Layer 5 of a small transformer language model trained on English Wikipedia (12 layers, counted from 0, width 64).
A neuron's activation on a vector x is GELU(weights . x), where the dot is the dot product.
The model reads these tokens: "Sal" "on " "d" "’" "A" "ut" "om" "ne " "in " "Par" "is " "he " "had " "his " "first " "suc" "cess " "with " "the " "pain" "ting " "Ari" "ane " "(" "which " "won " "the " "Je" "an" "-"

The vector x that enters this layer's MLP at each token. A number n stands for (n - 128) times 0.051.
0 "Sal": 138, 118, 134, 144, 161, 120, 124, 135, 165, 122, 141, 122, 120, 109, 136, 120, 179, 120, 102, 105, 116, 144, 120, 124, 107, 135, 123, 179, 127, 129, 108, 135, 203, 104, 118, 123, 109, 115, 110, 118, 148, 144, 133, 122, 146, 133, 156, 137, 131, 124, 117, 132, 79, 142, 86, 152, 167, 118, 134, 88, 123, 88, 117, 117
1 "on ": 135, 123, 114, 158, 139, 119, 102, 219, 137, 152, 113, 136, 116, 113, 140, 139, 164, 139, 118, 117, 144, 137, 150, 141, 126, 118, 109, 117, 114, 135, 134, 99, 124, 101, 128, 116, 114, 139, 105, 129, 116, 135, 137, 123, 117, 119, 123, 120, 135, 127, 106, 131, 85, 128, 107, 133, 159, 152, 155, 103, 136, 91, 110, 128
2 "d": 136, 124, 145, 138, 157, 71, 117, 172, 130, 163, 142, 127, 120, 130, 129, 135, 122, 133, 97, 109, 164, 130, 107, 141, 105, 101, 131, 106, 95, 119, 105, 142, 179, 141, 133, 102, 149, 132, 106, 120, 118, 153, 138, 92, 128, 121, 157, 119, 105, 154, 110, 120, 111, 137, 73, 162, 166, 126, 121, 126, 116, 95, 128, 149
3 "’": 144, 101, 137, 117, 131, 74, 90, 176, 112, 119, 154, 116, 112, 130, 160, 140, 99, 119, 102, 129, 137, 122, 112, 149, 144, 139, 130, 115, 104, 124, 118, 165, 144, 131, 121, 138, 144, 148, 90, 89, 148, 121, 165, 120, 156, 133, 135, 123, 120, 113, 129, 148, 105, 126, 89, 126, 186, 135, 141, 108, 123, 100, 110, 141
4 "A": 129, 126, 133, 118, 150, 86, 115, 185, 119, 118, 150, 121, 116, 122, 145, 105, 153, 136, 118, 118, 88, 108, 109, 164, 137, 113, 143, 108, 137, 170, 116, 167, 181, 128, 131, 95, 149, 129, 134, 112, 148, 142, 145, 111, 108, 120, 124, 127, 136, 127, 96, 125, 65, 148, 121, 117, 173, 124, 137, 126, 122, 95, 113, 117
5 "ut": 122, 122, 118, 155, 186, 102, 86, 164, 109, 117, 132, 121, 99, 136, 148, 138, 126, 126, 122, 112, 112, 118, 135, 161, 109, 122, 142, 137, 112, 116, 93, 141, 168, 126, 122, 99, 139, 121, 92, 114, 145, 122, 143, 102, 155, 136, 150, 131, 154, 116, 116, 137, 88, 144, 133, 133, 167, 119, 116, 103, 155, 117, 116, 131
6 "om": 127, 130, 113, 128, 162, 119, 112, 168, 155, 121, 154, 113, 129, 150, 158, 135, 117, 120, 107, 140, 138, 129, 146, 157, 103, 129, 105, 110, 92, 136, 83, 145, 169, 116, 125, 79, 148, 126, 106, 128, 142, 111, 125, 100, 135, 109, 126, 141, 145, 104, 112, 142, 82, 170, 157, 128, 166, 125, 124, 120, 96, 113, 116, 147
7 "ne ": 122, 133, 119, 123, 143, 128, 149, 229, 122, 109, 139, 118, 105, 124, 137, 136, 144, 129, 156, 126, 154, 136, 135, 165, 134, 104, 129, 126, 102, 132, 120, 114, 137, 116, 138, 138, 125, 134, 93, 113, 132, 132, 131, 130, 111, 127, 138, 137, 125, 129, 95, 115, 96, 122, 100, 125, 166, 133, 136, 97, 130, 94, 112, 125
8 "in ": 135, 129, 133, 137, 151, 108, 96, 232, 115, 142, 117, 123, 135, 129, 129, 131, 141, 131, 113, 113, 144, 142, 154, 119, 125, 108, 125, 114, 96, 122, 139, 111, 135, 96, 125, 104, 128, 129, 127, 117, 124, 116, 143, 146, 111, 140, 127, 123, 120, 105, 105, 141, 126, 125, 100, 112, 157, 157, 120, 132, 149, 118, 123, 123
9 "Par": 145, 139, 107, 141, 164, 86, 93, 172, 162, 115, 130, 154, 140, 133, 131, 117, 131, 132, 120, 120, 125, 108, 125, 124, 106, 154, 126, 147, 107, 122, 87, 146, 204, 102, 105, 110, 126, 110, 108, 152, 130, 155, 138, 142, 130, 109, 157, 129, 103, 123, 128, 114, 117, 149, 94, 132, 149, 122, 121, 112, 150, 88, 117, 122
10 "is ": 134, 150, 106, 142, 146, 145, 144, 226, 136, 125, 140, 124, 114, 120, 136, 145, 145, 122, 119, 130, 116, 131, 130, 138, 143, 125, 109, 135, 82, 132, 134, 109, 135, 98, 122, 130, 114, 129, 95, 128, 139, 125, 119, 137, 135, 117, 124, 122, 137, 131, 95, 125, 78, 127, 101, 135, 153, 139, 158, 96, 142, 109, 115, 131
11 "he ": 126, 131, 108, 140, 134, 133, 121, 238, 123, 100, 142, 130, 120, 118, 123, 135, 126, 107, 123, 136, 132, 152, 136, 110, 115, 146, 124, 119, 89, 144, 109, 133, 148, 100, 123, 136, 129, 133, 101, 120, 122, 140, 134, 132, 133, 127, 143, 116, 109, 112, 103, 137, 131, 142, 107, 129, 142, 128, 137, 106, 143, 127, 112, 142
12 "had ": 144, 137, 149, 153, 138, 114, 136, 231, 114, 137, 134, 123, 117, 119, 123, 135, 137, 122, 113, 115, 105, 130, 123, 129, 111, 147, 118, 128, 101, 121, 119, 110, 131, 116, 130, 145, 136, 133, 101, 99, 127, 142, 111, 149, 141, 146, 150, 120, 112, 91, 94, 113, 164, 154, 109, 132, 142, 120, 124, 111, 138, 144, 102, 124
13 "his ": 128, 114, 152, 130, 136, 109, 115, 237, 129, 128, 149, 140, 133, 139, 114, 124, 104, 119, 119, 114, 138, 120, 152, 129, 120, 136, 136, 122, 117, 132, 117, 143, 131, 94, 142, 101, 135, 128, 110, 101, 122, 134, 116, 133, 127, 133, 155, 114, 117, 97, 111, 120, 139, 142, 84, 116, 144, 128, 132, 119, 149, 145, 111, 134
14 "first ": 124, 134, 131, 135, 137, 119, 143, 240, 122, 152, 164, 146, 120, 125, 126, 123, 126, 128, 140, 112, 107, 120, 125, 134, 118, 123, 136, 145, 124, 140, 96, 131, 140, 109, 132, 131, 133, 133, 118, 107, 116, 118, 112, 144, 121, 155, 145, 115, 112, 109, 107, 106, 148, 149, 97, 114, 134, 122, 109, 136, 124, 116, 113, 115
15 "suc": 126, 112, 107, 157, 146, 100, 121, 156, 160, 129, 196, 147, 107, 136, 129, 130, 114, 126, 148, 128, 121, 111, 139, 140, 150, 136, 132, 113, 120, 179, 94, 142, 112, 111, 128, 116, 142, 106, 130, 131, 121, 129, 103, 124, 109, 149, 164, 133, 98, 102, 105, 125, 127, 139, 99, 135, 129, 138, 110, 97, 158, 102, 144, 119
16 "cess ": 125, 137, 117, 124, 152, 120, 155, 244, 118, 127, 147, 119, 127, 124, 128, 136, 144, 128, 156, 117, 126, 140, 137, 136, 131, 128, 130, 128, 89, 135, 101, 143, 120, 89, 131, 126, 117, 124, 109, 130, 110, 120, 122, 146, 129, 124, 133, 120, 127, 123, 112, 119, 137, 126, 117, 136, 138, 124, 118, 115, 125, 108, 116, 126
17 "with ": 125, 119, 139, 149, 141, 98, 115, 248, 118, 142, 115, 109, 129, 114, 130, 128, 134, 138, 120, 130, 122, 130, 144, 119, 109, 129, 135, 121, 104, 122, 133, 113, 134, 114, 128, 130, 138, 133, 122, 94, 134, 139, 124, 136, 134, 122, 138, 126, 125, 91, 105, 125, 146, 146, 96, 121, 146, 124, 124, 118, 137, 121, 118, 131
18 "the ": 123, 108, 139, 140, 129, 115, 115, 247, 138, 142, 137, 140, 144, 129, 132, 118, 111, 124, 133, 138, 125, 122, 146, 132, 127, 127, 132, 116, 118, 129, 115, 155, 125, 105, 134, 86, 136, 131, 123, 103, 136, 139, 119, 137, 123, 141, 122, 113, 129, 100, 110, 115, 119, 137, 94, 120, 145, 123, 123, 121, 122, 137, 105, 133
19 "pain": 160, 111, 120, 149, 185, 109, 110, 169, 120, 116, 178, 144, 115, 148, 120, 133, 131, 128, 128, 93, 122, 134, 138, 130, 139, 121, 129, 134, 107, 141, 95, 130, 117, 105, 146, 130, 113, 120, 115, 106, 107, 129, 143, 126, 131, 154, 169, 132, 92, 106, 105, 136, 112, 113, 116, 125, 164, 114, 116, 119, 151, 135, 102, 130
20 "ting ": 119, 128, 147, 131, 164, 112, 152, 241, 116, 139, 145, 124, 129, 133, 121, 126, 145, 123, 146, 112, 125, 132, 130, 137, 143, 112, 125, 122, 104, 118, 111, 122, 110, 101, 139, 130, 134, 123, 109, 118, 116, 139, 131, 130, 118, 117, 147, 105, 112, 118, 106, 113, 141, 140, 117, 138, 152, 122, 119, 121, 127, 119, 111, 128
21 "Ari": 129, 96, 126, 163, 151, 106, 140, 151, 131, 104, 122, 115, 139, 121, 152, 123, 155, 146, 122, 134, 131, 116, 121, 143, 164, 112, 130, 133, 130, 100, 112, 128, 175, 134, 123, 120, 141, 115, 123, 145, 142, 177, 108, 169, 114, 111, 109, 137, 141, 87, 97, 140, 138, 129, 102, 133, 180, 123, 76, 88, 128, 119, 104, 133
22 "ane ": 123, 126, 131, 132, 154, 139, 135, 229, 114, 121, 137, 121, 104, 148, 132, 138, 148, 125, 145, 136, 136, 136, 142, 154, 138, 112, 112, 137, 105, 120, 119, 111, 144, 112, 140, 121, 129, 130, 87, 125, 135, 126, 118, 147, 123, 118, 107, 135, 143, 116, 100, 122, 131, 142, 118, 110, 172, 111, 114, 106, 116, 110, 101, 126
23 "(": 138, 139, 129, 104, 148, 108, 137, 231, 125, 132, 139, 125, 143, 136, 134, 146, 154, 126, 100, 116, 104, 127, 117, 102, 139, 137, 130, 98, 105, 139, 126, 139, 131, 95, 126, 104, 141, 135, 140, 110, 118, 122, 136, 126, 131, 134, 113, 123, 115, 97, 89, 118, 130, 144, 96, 132, 136, 139, 116, 146, 124, 146, 136, 123
24 "which ": 120, 141, 99, 134, 143, 113, 124, 236, 122, 115, 122, 130, 113, 110, 109, 130, 121, 111, 129, 128, 122, 148, 137, 127, 93, 138, 132, 128, 102, 137, 101, 153, 124, 115, 122, 120, 134, 136, 129, 114, 123, 149, 131, 142, 151, 155, 138, 104, 132, 114, 111, 115, 153, 135, 107, 138, 138, 130, 132, 110, 129, 145, 99, 131
25 "won ": 135, 132, 139, 118, 128, 123, 116, 238, 110, 146, 152, 117, 128, 113, 125, 103, 138, 141, 144, 125, 116, 136, 147, 125, 145, 125, 124, 138, 121, 122, 132, 105, 123, 114, 132, 112, 126, 128, 119, 105, 131, 127, 103, 155, 131, 160, 132, 125, 106, 115, 103, 125, 139, 135, 94, 150, 143, 143, 105, 123, 136, 97, 120, 113
26 "the ": 127, 119, 145, 134, 117, 125, 107, 240, 147, 139, 154, 142, 145, 120, 128, 122, 99, 122, 140, 134, 112, 120, 148, 132, 141, 130, 125, 110, 120, 125, 113, 153, 137, 99, 133, 102, 131, 132, 122, 88, 135, 138, 124, 140, 126, 156, 119, 109, 121, 109, 113, 119, 117, 142, 104, 124, 150, 121, 108, 132, 120, 126, 106, 129
27 "Je": 107, 110, 133, 104, 140, 116, 146, 164, 112, 109, 159, 98, 152, 132, 129, 101, 157, 116, 110, 119, 136, 109, 122, 132, 149, 134, 147, 127, 135, 138, 115, 135, 166, 119, 120, 113, 152, 128, 98, 110, 160, 167, 101, 136, 113, 136, 98, 149, 133, 67, 100, 144, 132, 160, 108, 152, 172, 138, 93, 109, 133, 127, 131, 134
28 "an": 122, 140, 148, 162, 158, 129, 136, 169, 122, 115, 141, 121, 105, 148, 117, 117, 139, 126, 115, 124, 173, 128, 117, 151, 153, 112, 139, 116, 139, 117, 91, 124, 143, 122, 128, 77, 151, 123, 110, 117, 149, 144, 113, 103, 128, 123, 111, 143, 146, 108, 71, 160, 124, 161, 108, 113, 175, 107, 97, 121, 141, 126, 113, 114
29 "-": 131, 148, 134, 122, 144, 138, 127, 206, 120, 126, 148, 112, 118, 125, 122, 111, 115, 119, 151, 147, 111, 103, 107, 165, 135, 122, 122, 116, 136, 129, 106, 152, 137, 136, 125, 139, 176, 141, 115, 108, 144, 106, 134, 126, 118, 135, 106, 129, 140, 79, 120, 129, 126, 123, 86, 115, 199, 134, 116, 103, 125, 106, 104, 133

Each question shows the input weights of one neuron of the MLP. A number n stands for (n - 128) times 0.0051.

n222: 104, 111, 83, 114, 95, 155, 129, 96, 148, 111, 105, 184, 124, 98, 160, 72, 113, 136, 117, 128, 132, 138, 92, 125, 119, 199, 143, 186, 137, 76, 137, 143, 153, 118, 102, 145, 108, 134, 159, 168, 123, 177, 150, 98, 125, 110, 87, 98, 148, 148, 136, 75, 98, 113, 167, 102, 153, 114, 160, 140, 122, 102, 149, 144
On which token does it fire most, and how strongly? 9 "Par", at about 1.1

n23: 158, 103, 173, 131, 132, 128, 108, 118, 173, 124, 121, 129, 132, 101, 121, 149, 128, 123, 137, 118, 133, 125, 131, 99, 140, 123, 151, 140, 127, 155, 106, 117, 143, 114, 128, 153, 158, 118, 128, 108, 123, 134, 122, 130, 166, 122, 99, 126, 164, 143, 134, 103, 112, 102, 136, 117, 125, 169, 124, 104, 118, 104, 107, 112
On which token does it fire most? 0 "Sal"

n110: 72, 118, 129, 120, 123, 132, 121, 133, 125, 132, 127, 161, 107, 121, 146, 177, 93, 127, 101, 140, 146, 89, 131, 167, 148, 144, 150, 123, 113, 99, 151, 142, 120, 147, 109, 117, 138, 105, 108, 140, 167, 92, 151, 97, 138, 87, 62, 135, 115, 151, 136, 114, 160, 140, 117, 95, 127, 102, 141, 106, 146, 117, 134, 119
On which token does it fire most, and how strongly? 3 "’", at about 1.6

n153: 118, 131, 125, 131, 136, 131, 140, 113, 103, 141, 133, 121, 147, 135, 125, 141, 123, 116, 128, 139, 122, 105, 132, 137, 126, 139, 135, 150, 112, 123, 135, 138, 101, 140, 127, 128, 126, 167, 140, 144, 90, 129, 121, 144, 142, 118, 128, 136, 93, 129, 100, 119, 100, 143, 124, 120, 138, 115, 131, 131, 138, 118, 113, 113
On which token does it fire most? 19 "pain"

n67: 160, 90, 115, 102, 150, 153, 98, 132, 140, 122, 120, 142, 120, 132, 127, 109, 165, 121, 119, 135, 148, 129, 128, 120, 114, 102, 126, 91, 131, 163, 109, 142, 131, 124, 107, 174, 152, 112, 125, 130, 153, 117, 98, 141, 125, 121, 118, 104, 166, 140, 123, 125, 124, 104, 123, 133, 126, 103, 130, 140, 145, 120, 150, 135
On which token does it fire most? 4 "A"

n64: 97, 127, 130, 160, 156, 174, 127, 119, 107, 76, 135, 174, 164, 116, 80, 143, 100, 129, 98, 116, 183, 175, 192, 94, 89, 150, 123, 141, 158, 146, 115, 53, 106, 140, 60, 128, 116, 95, 149, 85, 159, 137, 126, 92, 118, 146, 155, 135, 181, 151, 105, 132, 96, 87, 113, 88, 109, 128, 165, 95, 146, 149, 111, 139
On which token does it fire most? 11 "he "

n81: 123, 84, 131, 149, 176, 148, 161, 101, 107, 121, 113, 171, 157, 107, 201, 107, 119, 71, 110, 106, 104, 53, 187, 124, 121, 135, 154, 111, 135, 91, 131, 126, 134, 122, 104, 150, 138, 149, 134, 167, 99, 113, 152, 86, 130, 169, 147, 124, 129, 106, 117, 122, 135, 70, 163, 120, 132, 163, 180, 118, 144, 172, 116, 121
On which two tokens does it fire most, strongest first? 5 "ut", 19 "pain"

n61: 127, 130, 148, 133, 111, 92, 74, 120, 91, 132, 83, 118, 129, 127, 141, 77, 49, 89, 107, 197, 104, 119, 78, 140, 81, 139, 161, 89, 161, 199, 114, 170, 98, 159, 109, 139, 136, 130, 171, 119, 138, 146, 167, 111, 68, 136, 147, 111, 130, 158, 150, 142, 140, 153, 129, 100, 108, 122, 161, 151, 104, 124, 187, 140
On which token does it fire most, and how strongly? 4 "A", at about 1.7

n124: 115, 142, 135, 125, 106, 142, 145, 76, 104, 114, 123, 118, 119, 101, 145, 133, 153, 149, 124, 113, 124, 143, 85, 156, 194, 147, 63, 142, 160, 131, 144, 142, 124, 124, 136, 193, 118, 110, 159, 155, 144, 126, 143, 114, 132, 109, 128, 127, 146, 100, 154, 168, 106, 51, 135, 94, 135, 125, 161, 120, 126, 146, 97, 122
On which token does it fire most, and how strongly? 21 "Ari", at about 0.13

n143: 93, 122, 154, 86, 116, 114, 127, 127, 95, 126, 88, 152, 165, 131, 148, 91, 70, 122, 119, 159, 162, 150, 128, 130, 117, 104, 185, 110, 149, 113, 151, 160, 125, 141, 83, 112, 161, 126, 130, 151, 138, 146, 157, 136, 97, 102, 78, 107, 128, 112, 156, 84, 162, 112, 150, 80, 131, 158, 131, 163, 98, 139, 119, 139
On which token does it fire most? 18 "the "

n85: 117, 110, 120, 111, 99, 115, 139, 151, 134, 145, 134, 121, 128, 123, 160, 137, 123, 118, 116, 132, 159, 85, 75, 111, 119, 124, 128, 109, 126, 125, 124, 126, 113, 162, 114, 137, 116, 109, 106, 138, 174, 100, 142, 148, 65, 143, 156, 116, 80, 159, 135, 139, 113, 101, 133, 114, 117, 145, 151, 127, 95, 128, 164, 122
Its three highest activations, in order, are on tokens 3 "’", 2 "d", 7 "ne "

n209: 151, 93, 129, 127, 149, 156, 127, 118, 116, 128, 128, 101, 142, 124, 154, 137, 134, 105, 108, 136, 102, 121, 150, 121, 140, 102, 130, 143, 134, 136, 116, 153, 141, 147, 115, 115, 147, 183, 97, 162, 168, 143, 139, 126, 107, 154, 147, 89, 146, 147, 142, 121, 126, 135, 139, 96, 90, 102, 121, 97, 147, 134, 122, 90
On which two tokens does it fire most, strongest first? 5 "ut", 4 "A"

n121: 151, 137, 136, 123, 117, 142, 119, 141, 101, 97, 126, 155, 109, 115, 154, 148, 146, 117, 99, 137, 141, 134, 139, 136, 149, 115, 151, 91, 142, 142, 167, 140, 116, 163, 114, 113, 120, 69, 163, 124, 101, 80, 171, 158, 115, 110, 120, 104, 91, 193, 140, 149, 127, 72, 139, 72, 121, 131, 113, 110, 154, 154, 91, 119
On which two tokens does it fire most, strongest first? 8 "in ", 19 "pain"

n195: 97, 141, 89, 112, 125, 159, 123, 113, 106, 131, 124, 155, 109, 114, 79, 187, 105, 138, 181, 108, 96, 110, 108, 88, 125, 139, 85, 148, 199, 120, 155, 96, 111, 99, 107, 133, 119, 112, 161, 119, 154, 63, 88, 148, 78, 144, 113, 143, 108, 151, 143, 136, 136, 246, 167, 147, 101, 147, 150, 168, 116, 123, 144, 79
On which token does it fire most, and how strongly? 14 "first ", at about 0.17

n144: 170, 119, 171, 136, 103, 127, 100, 134, 94, 132, 106, 122, 177, 126, 118, 129, 102, 103, 128, 142, 152, 148, 143, 142, 126, 86, 145, 171, 143, 95, 144, 136, 115, 135, 147, 187, 70, 182, 111, 146, 90, 94, 127, 86, 107, 166, 123, 118, 128, 123, 130, 57, 157, 131, 125, 138, 123, 152, 151, 101, 96, 132, 163, 125
On which token does it fire most? 25 "won "

n184: 101, 125, 135, 155, 138, 88, 98, 118, 122, 189, 84, 124, 162, 150, 122, 159, 109, 110, 153, 159, 129, 139, 112, 141, 84, 115, 121, 89, 119, 138, 134, 127, 138, 149, 162, 100, 89, 119, 131, 77, 116, 57, 117, 126, 114, 136, 91, 85, 118, 161, 119, 147, 138, 84, 140, 140, 120, 142, 110, 196, 172, 152, 140, 121
On which token does it fire most, and how strongly? 8 "in ", at about 1.2

n235: 45, 84, 98, 130, 122, 146, 135, 88, 141, 150, 125, 139, 131, 174, 112, 80, 116, 83, 171, 109, 156, 118, 155, 119, 102, 119, 115, 140, 161, 179, 134, 107, 60, 146, 113, 84, 158, 185, 189, 172, 175, 155, 149, 114, 80, 114, 164, 147, 170, 111, 126, 124, 120, 134, 152, 108, 97, 135, 114, 156, 75, 156, 142, 71
On which token does it fire most? 15 "suc"

n2: 115, 135, 110, 155, 68, 121, 153, 110, 118, 126, 131, 120, 122, 115, 159, 155, 157, 125, 119, 125, 91, 127, 108, 105, 120, 141, 151, 130, 113, 144, 144, 115, 112, 127, 113, 109, 122, 115, 156, 199, 134, 132, 143, 76, 135, 135, 111, 128, 123, 148, 148, 104, 82, 120, 145, 144, 136, 120, 128, 122, 131, 102, 117, 124
On which two tokens does it fire most, strongest first? 4 "A", 0 "Sal"

n201: 129, 129, 135, 131, 133, 124, 135, 132, 131, 128, 134, 137, 127, 133, 131, 127, 127, 125, 127, 128, 129, 123, 128, 125, 129, 126, 133, 132, 131, 130, 132, 126, 128, 136, 128, 132, 126, 128, 128, 131, 125, 128, 131, 131, 134, 126, 124, 126, 132, 125, 136, 139, 125, 133, 127, 132, 125, 140, 135, 131, 129, 129, 124, 122
On which token does it fire most? 3 "’"

n115: 146, 150, 153, 117, 108, 176, 125, 134, 121, 106, 132, 128, 138, 103, 98, 115, 113, 106, 141, 166, 151, 125, 80, 148, 108, 139, 177, 178, 139, 96, 111, 112, 129, 124, 124, 169, 196, 141, 124, 140, 134, 130, 106, 108, 122, 112, 127, 118, 204, 137, 147, 125, 107, 111, 141, 70, 133, 102, 128, 115, 106, 112, 121, 125
On which token does it fire most, and how strongly? 29 "-", at about 2.3

n171: 132, 110, 96, 127, 134, 141, 103, 130, 168, 138, 111, 178, 137, 118, 142, 170, 101, 139, 147, 134, 114, 116, 129, 152, 97, 160, 111, 124, 116, 93, 97, 139, 108, 124, 182, 176, 107, 91, 103, 123, 105, 99, 111, 128, 133, 92, 189, 126, 121, 189, 176, 141, 121, 109, 144, 96, 92, 83, 109, 154, 139, 161, 112, 141
On which token does it fire most? 19 "pain"

n19: 170, 132, 171, 103, 139, 125, 135, 127, 151, 83, 109, 154, 126, 105, 124, 129, 112, 132, 118, 166, 136, 169, 118, 120, 142, 116, 90, 123, 139, 112, 95, 176, 99, 123, 102, 140, 124, 151, 74, 185, 104, 140, 122, 121, 135, 113, 139, 96, 131, 161, 124, 111, 113, 123, 158, 97, 114, 95, 149, 128, 82, 183, 132, 138
On which token does it fire most? 6 "om"

n165: 133, 94, 157, 155, 103, 99, 153, 129, 94, 194, 95, 147, 178, 86, 167, 148, 117, 145, 146, 98, 122, 162, 171, 140, 48, 155, 107, 42, 143, 113, 134, 107, 93, 132, 150, 166, 141, 132, 146, 109, 81, 129, 152, 170, 121, 138, 132, 172, 152, 147, 148, 100, 170, 109, 179, 110, 109, 123, 127, 155, 124, 127, 147, 104
On which two tokens does it fire most, strongest first? 17 "with ", 12 "had "

n154: 145, 126, 159, 60, 112, 124, 92, 121, 121, 134, 137, 126, 167, 159, 114, 148, 149, 127, 141, 104, 96, 117, 70, 129, 146, 113, 136, 168, 138, 116, 143, 99, 139, 154, 140, 165, 129, 125, 140, 98, 98, 76, 170, 154, 54, 137, 137, 163, 136, 162, 150, 100, 130, 116, 121, 116, 123, 101, 136, 151, 130, 159, 125, 118
On which token does it fire most? 14 "first "

n34: 159, 80, 175, 107, 141, 133, 133, 134, 120, 110, 143, 144, 73, 93, 87, 150, 146, 143, 122, 91, 122, 122, 79, 129, 100, 123, 76, 174, 160, 147, 127, 124, 107, 121, 119, 154, 99, 139, 111, 152, 96, 76, 122, 132, 128, 95, 165, 121, 115, 128, 145, 119, 101, 132, 152, 132, 86, 163, 151, 163, 115, 146, 145, 148
Its three highest activations, in order, are on tokens 19 "pain", 0 "Sal", 14 "first "

n145: 147, 133, 134, 124, 134, 126, 123, 117, 132, 117, 132, 135, 106, 145, 169, 138, 145, 122, 115, 143, 117, 133, 147, 89, 102, 98, 121, 109, 152, 130, 130, 134, 127, 109, 128, 135, 139, 125, 105, 155, 171, 128, 132, 136, 127, 161, 118, 99, 169, 141, 120, 101, 142, 78, 128, 143, 133, 120, 129, 139, 147, 107, 132, 169
On which token does it fire most? 5 "ut"

n133: 89, 101, 113, 126, 104, 144, 88, 134, 113, 181, 106, 137, 120, 125, 197, 113, 102, 119, 154, 162, 131, 100, 149, 89, 106, 123, 189, 65, 143, 83, 133, 85, 86, 108, 165, 118, 104, 93, 140, 120, 164, 100, 170, 126, 155, 58, 96, 72, 122, 178, 151, 106, 154, 119, 114, 111, 118, 120, 133, 176, 164, 169, 114, 171
On which token does it fire most? 18 "the "

n168: 109, 120, 196, 74, 129, 64, 142, 129, 93, 187, 87, 69, 182, 94, 109, 73, 82, 156, 115, 120, 171, 118, 133, 100, 106, 88, 147, 102, 128, 59, 150, 115, 137, 193, 158, 141, 118, 91, 152, 127, 141, 90, 201, 153, 139, 121, 129, 103, 128, 120, 158, 100, 184, 117, 136, 140, 86, 159, 149, 148, 130, 137, 190, 166
On which token does it fire most, and how strongly? 2 "d", at about 1.2

n109: 159, 130, 159, 89, 120, 139, 138, 129, 63, 139, 97, 114, 178, 83, 120, 51, 103, 119, 120, 161, 142, 139, 114, 113, 102, 112, 123, 101, 144, 139, 126, 111, 145, 146, 120, 111, 136, 159, 138, 173, 139, 150, 162, 88, 120, 123, 116, 122, 136, 116, 164, 99, 151, 136, 116, 82, 139, 153, 126, 195, 131, 162, 145, 144
On which token does it fire most? 29 "-"

n27: 119, 132, 156, 81, 109, 146, 117, 144, 129, 117, 105, 108, 125, 117, 181, 148, 126, 141, 172, 140, 130, 112, 144, 173, 171, 115, 120, 108, 125, 105, 145, 88, 96, 148, 141, 116, 83, 148, 126, 146, 143, 84, 95, 88, 118, 187, 84, 123, 192, 131, 146, 95, 110, 112, 158, 131, 96, 122, 162, 152, 95, 121, 145, 120
Its three highest activations, in order, are on tokens 7 "ne ", 22 "ane ", 1 "on "

n45: 125, 139, 149, 170, 75, 172, 129, 121, 97, 90, 120, 104, 100, 140, 152, 134, 146, 94, 149, 177, 86, 159, 166, 147, 134, 133, 183, 105, 134, 146, 144, 94, 94, 177, 147, 139, 108, 154, 124, 99, 95, 139, 128, 138, 128, 87, 125, 165, 154, 139, 128, 147, 135, 118, 173, 118, 125, 112, 103, 76, 147, 122, 97, 115
Its three highest activations, in order, are on tokens 22 "ane ", 7 "ne ", 21 "Ari"

n117: 127, 138, 148, 121, 73, 150, 137, 147, 93, 121, 103, 166, 112, 123, 123, 143, 91, 122, 199, 150, 122, 166, 139, 128, 135, 137, 131, 116, 104, 106, 180, 125, 86, 126, 141, 148, 101, 125, 128, 127, 116, 76, 128, 161, 95, 104, 107, 111, 135, 144, 158, 85, 151, 107, 132, 113, 108, 149, 130, 139, 172, 123, 112, 123
On which token does it fire most? 16 "cess "

n29: 92, 143, 145, 150, 145, 143, 123, 126, 156, 136, 125, 94, 122, 133, 111, 147, 111, 100, 124, 125, 106, 130, 122, 100, 136, 151, 126, 181, 117, 140, 118, 130, 129, 118, 115, 138, 150, 124, 152, 105, 140, 136, 110, 105, 139, 144, 124, 109, 149, 159, 133, 80, 106, 93, 165, 119, 148, 118, 124, 125, 145, 119, 128, 126
On which two tokens does it fire most, strongest first? 0 "Sal", 5 "ut"

n4: 128, 107, 108, 119, 149, 88, 119, 129, 111, 168, 86, 100, 143, 128, 152, 158, 184, 132, 135, 155, 139, 120, 134, 173, 152, 87, 122, 132, 129, 138, 129, 98, 125, 112, 77, 123, 94, 146, 143, 108, 108, 94, 164, 109, 80, 146, 130, 147, 159, 168, 167, 125, 108, 72, 146, 93, 103, 171, 167, 102, 105, 132, 120, 126
On which token does it fire most? 1 "on "

n91: 64, 120, 160, 113, 126, 143, 177, 117, 132, 103, 109, 132, 140, 109, 138, 149, 137, 98, 72, 84, 179, 173, 96, 150, 102, 109, 148, 200, 102, 138, 140, 137, 120, 111, 120, 132, 173, 136, 134, 172, 104, 157, 106, 138, 174, 109, 79, 115, 136, 138, 145, 104, 138, 177, 164, 94, 124, 119, 150, 106, 148, 135, 130, 122
On which token does it fire most? 27 "Je"

n15: 152, 94, 119, 127, 144, 125, 131, 133, 139, 142, 101, 129, 102, 157, 122, 109, 127, 158, 119, 109, 171, 91, 132, 147, 66, 154, 103, 143, 121, 143, 111, 110, 115, 116, 143, 144, 78, 152, 100, 134, 118, 163, 99, 131, 159, 81, 166, 149, 143, 155, 129, 118, 119, 124, 142, 81, 91, 87, 145, 138, 109, 144, 168, 149
On which token does it fire most? 9 "Par"

n194: 128, 120, 88, 100, 122, 130, 136, 138, 112, 113, 125, 154, 106, 125, 111, 97, 106, 153, 144, 126, 133, 123, 110, 144, 103, 118, 125, 128, 125, 106, 142, 135, 120, 132, 104, 121, 115, 112, 119, 154, 160, 125, 130, 136, 90, 120, 134, 145, 113, 117, 124, 154, 143, 132, 112, 116, 112, 103, 139, 123, 123, 142, 144, 130
On which two tokens does it fire most, strongest first? 9 "Par", 7 "ne "

n250: 94, 117, 184, 119, 130, 117, 123, 133, 155, 138, 82, 67, 163, 128, 86, 85, 123, 174, 141, 123, 119, 103, 114, 122, 107, 120, 155, 136, 165, 127, 155, 124, 138, 142, 185, 121, 162, 111, 156, 113, 116, 127, 169, 120, 110, 69, 185, 66, 115, 108, 157, 154, 112, 125, 130, 68, 94, 65, 138, 173, 145, 135, 165, 163
On which token does it fire most, and how strongly? 17 "with ", at about 0.7

n212: 107, 147, 151, 104, 133, 163, 155, 125, 81, 119, 114, 125, 126, 97, 85, 78, 120, 78, 110, 127, 145, 119, 125, 110, 117, 170, 146, 150, 156, 117, 117, 117, 141, 100, 100, 121, 126, 121, 104, 102, 125, 155, 168, 119, 83, 139, 80, 166, 140, 177, 90, 85, 111, 109, 157, 133, 157, 116, 187, 127, 151, 115, 126, 135
On which token does it fire most? 27 "Je"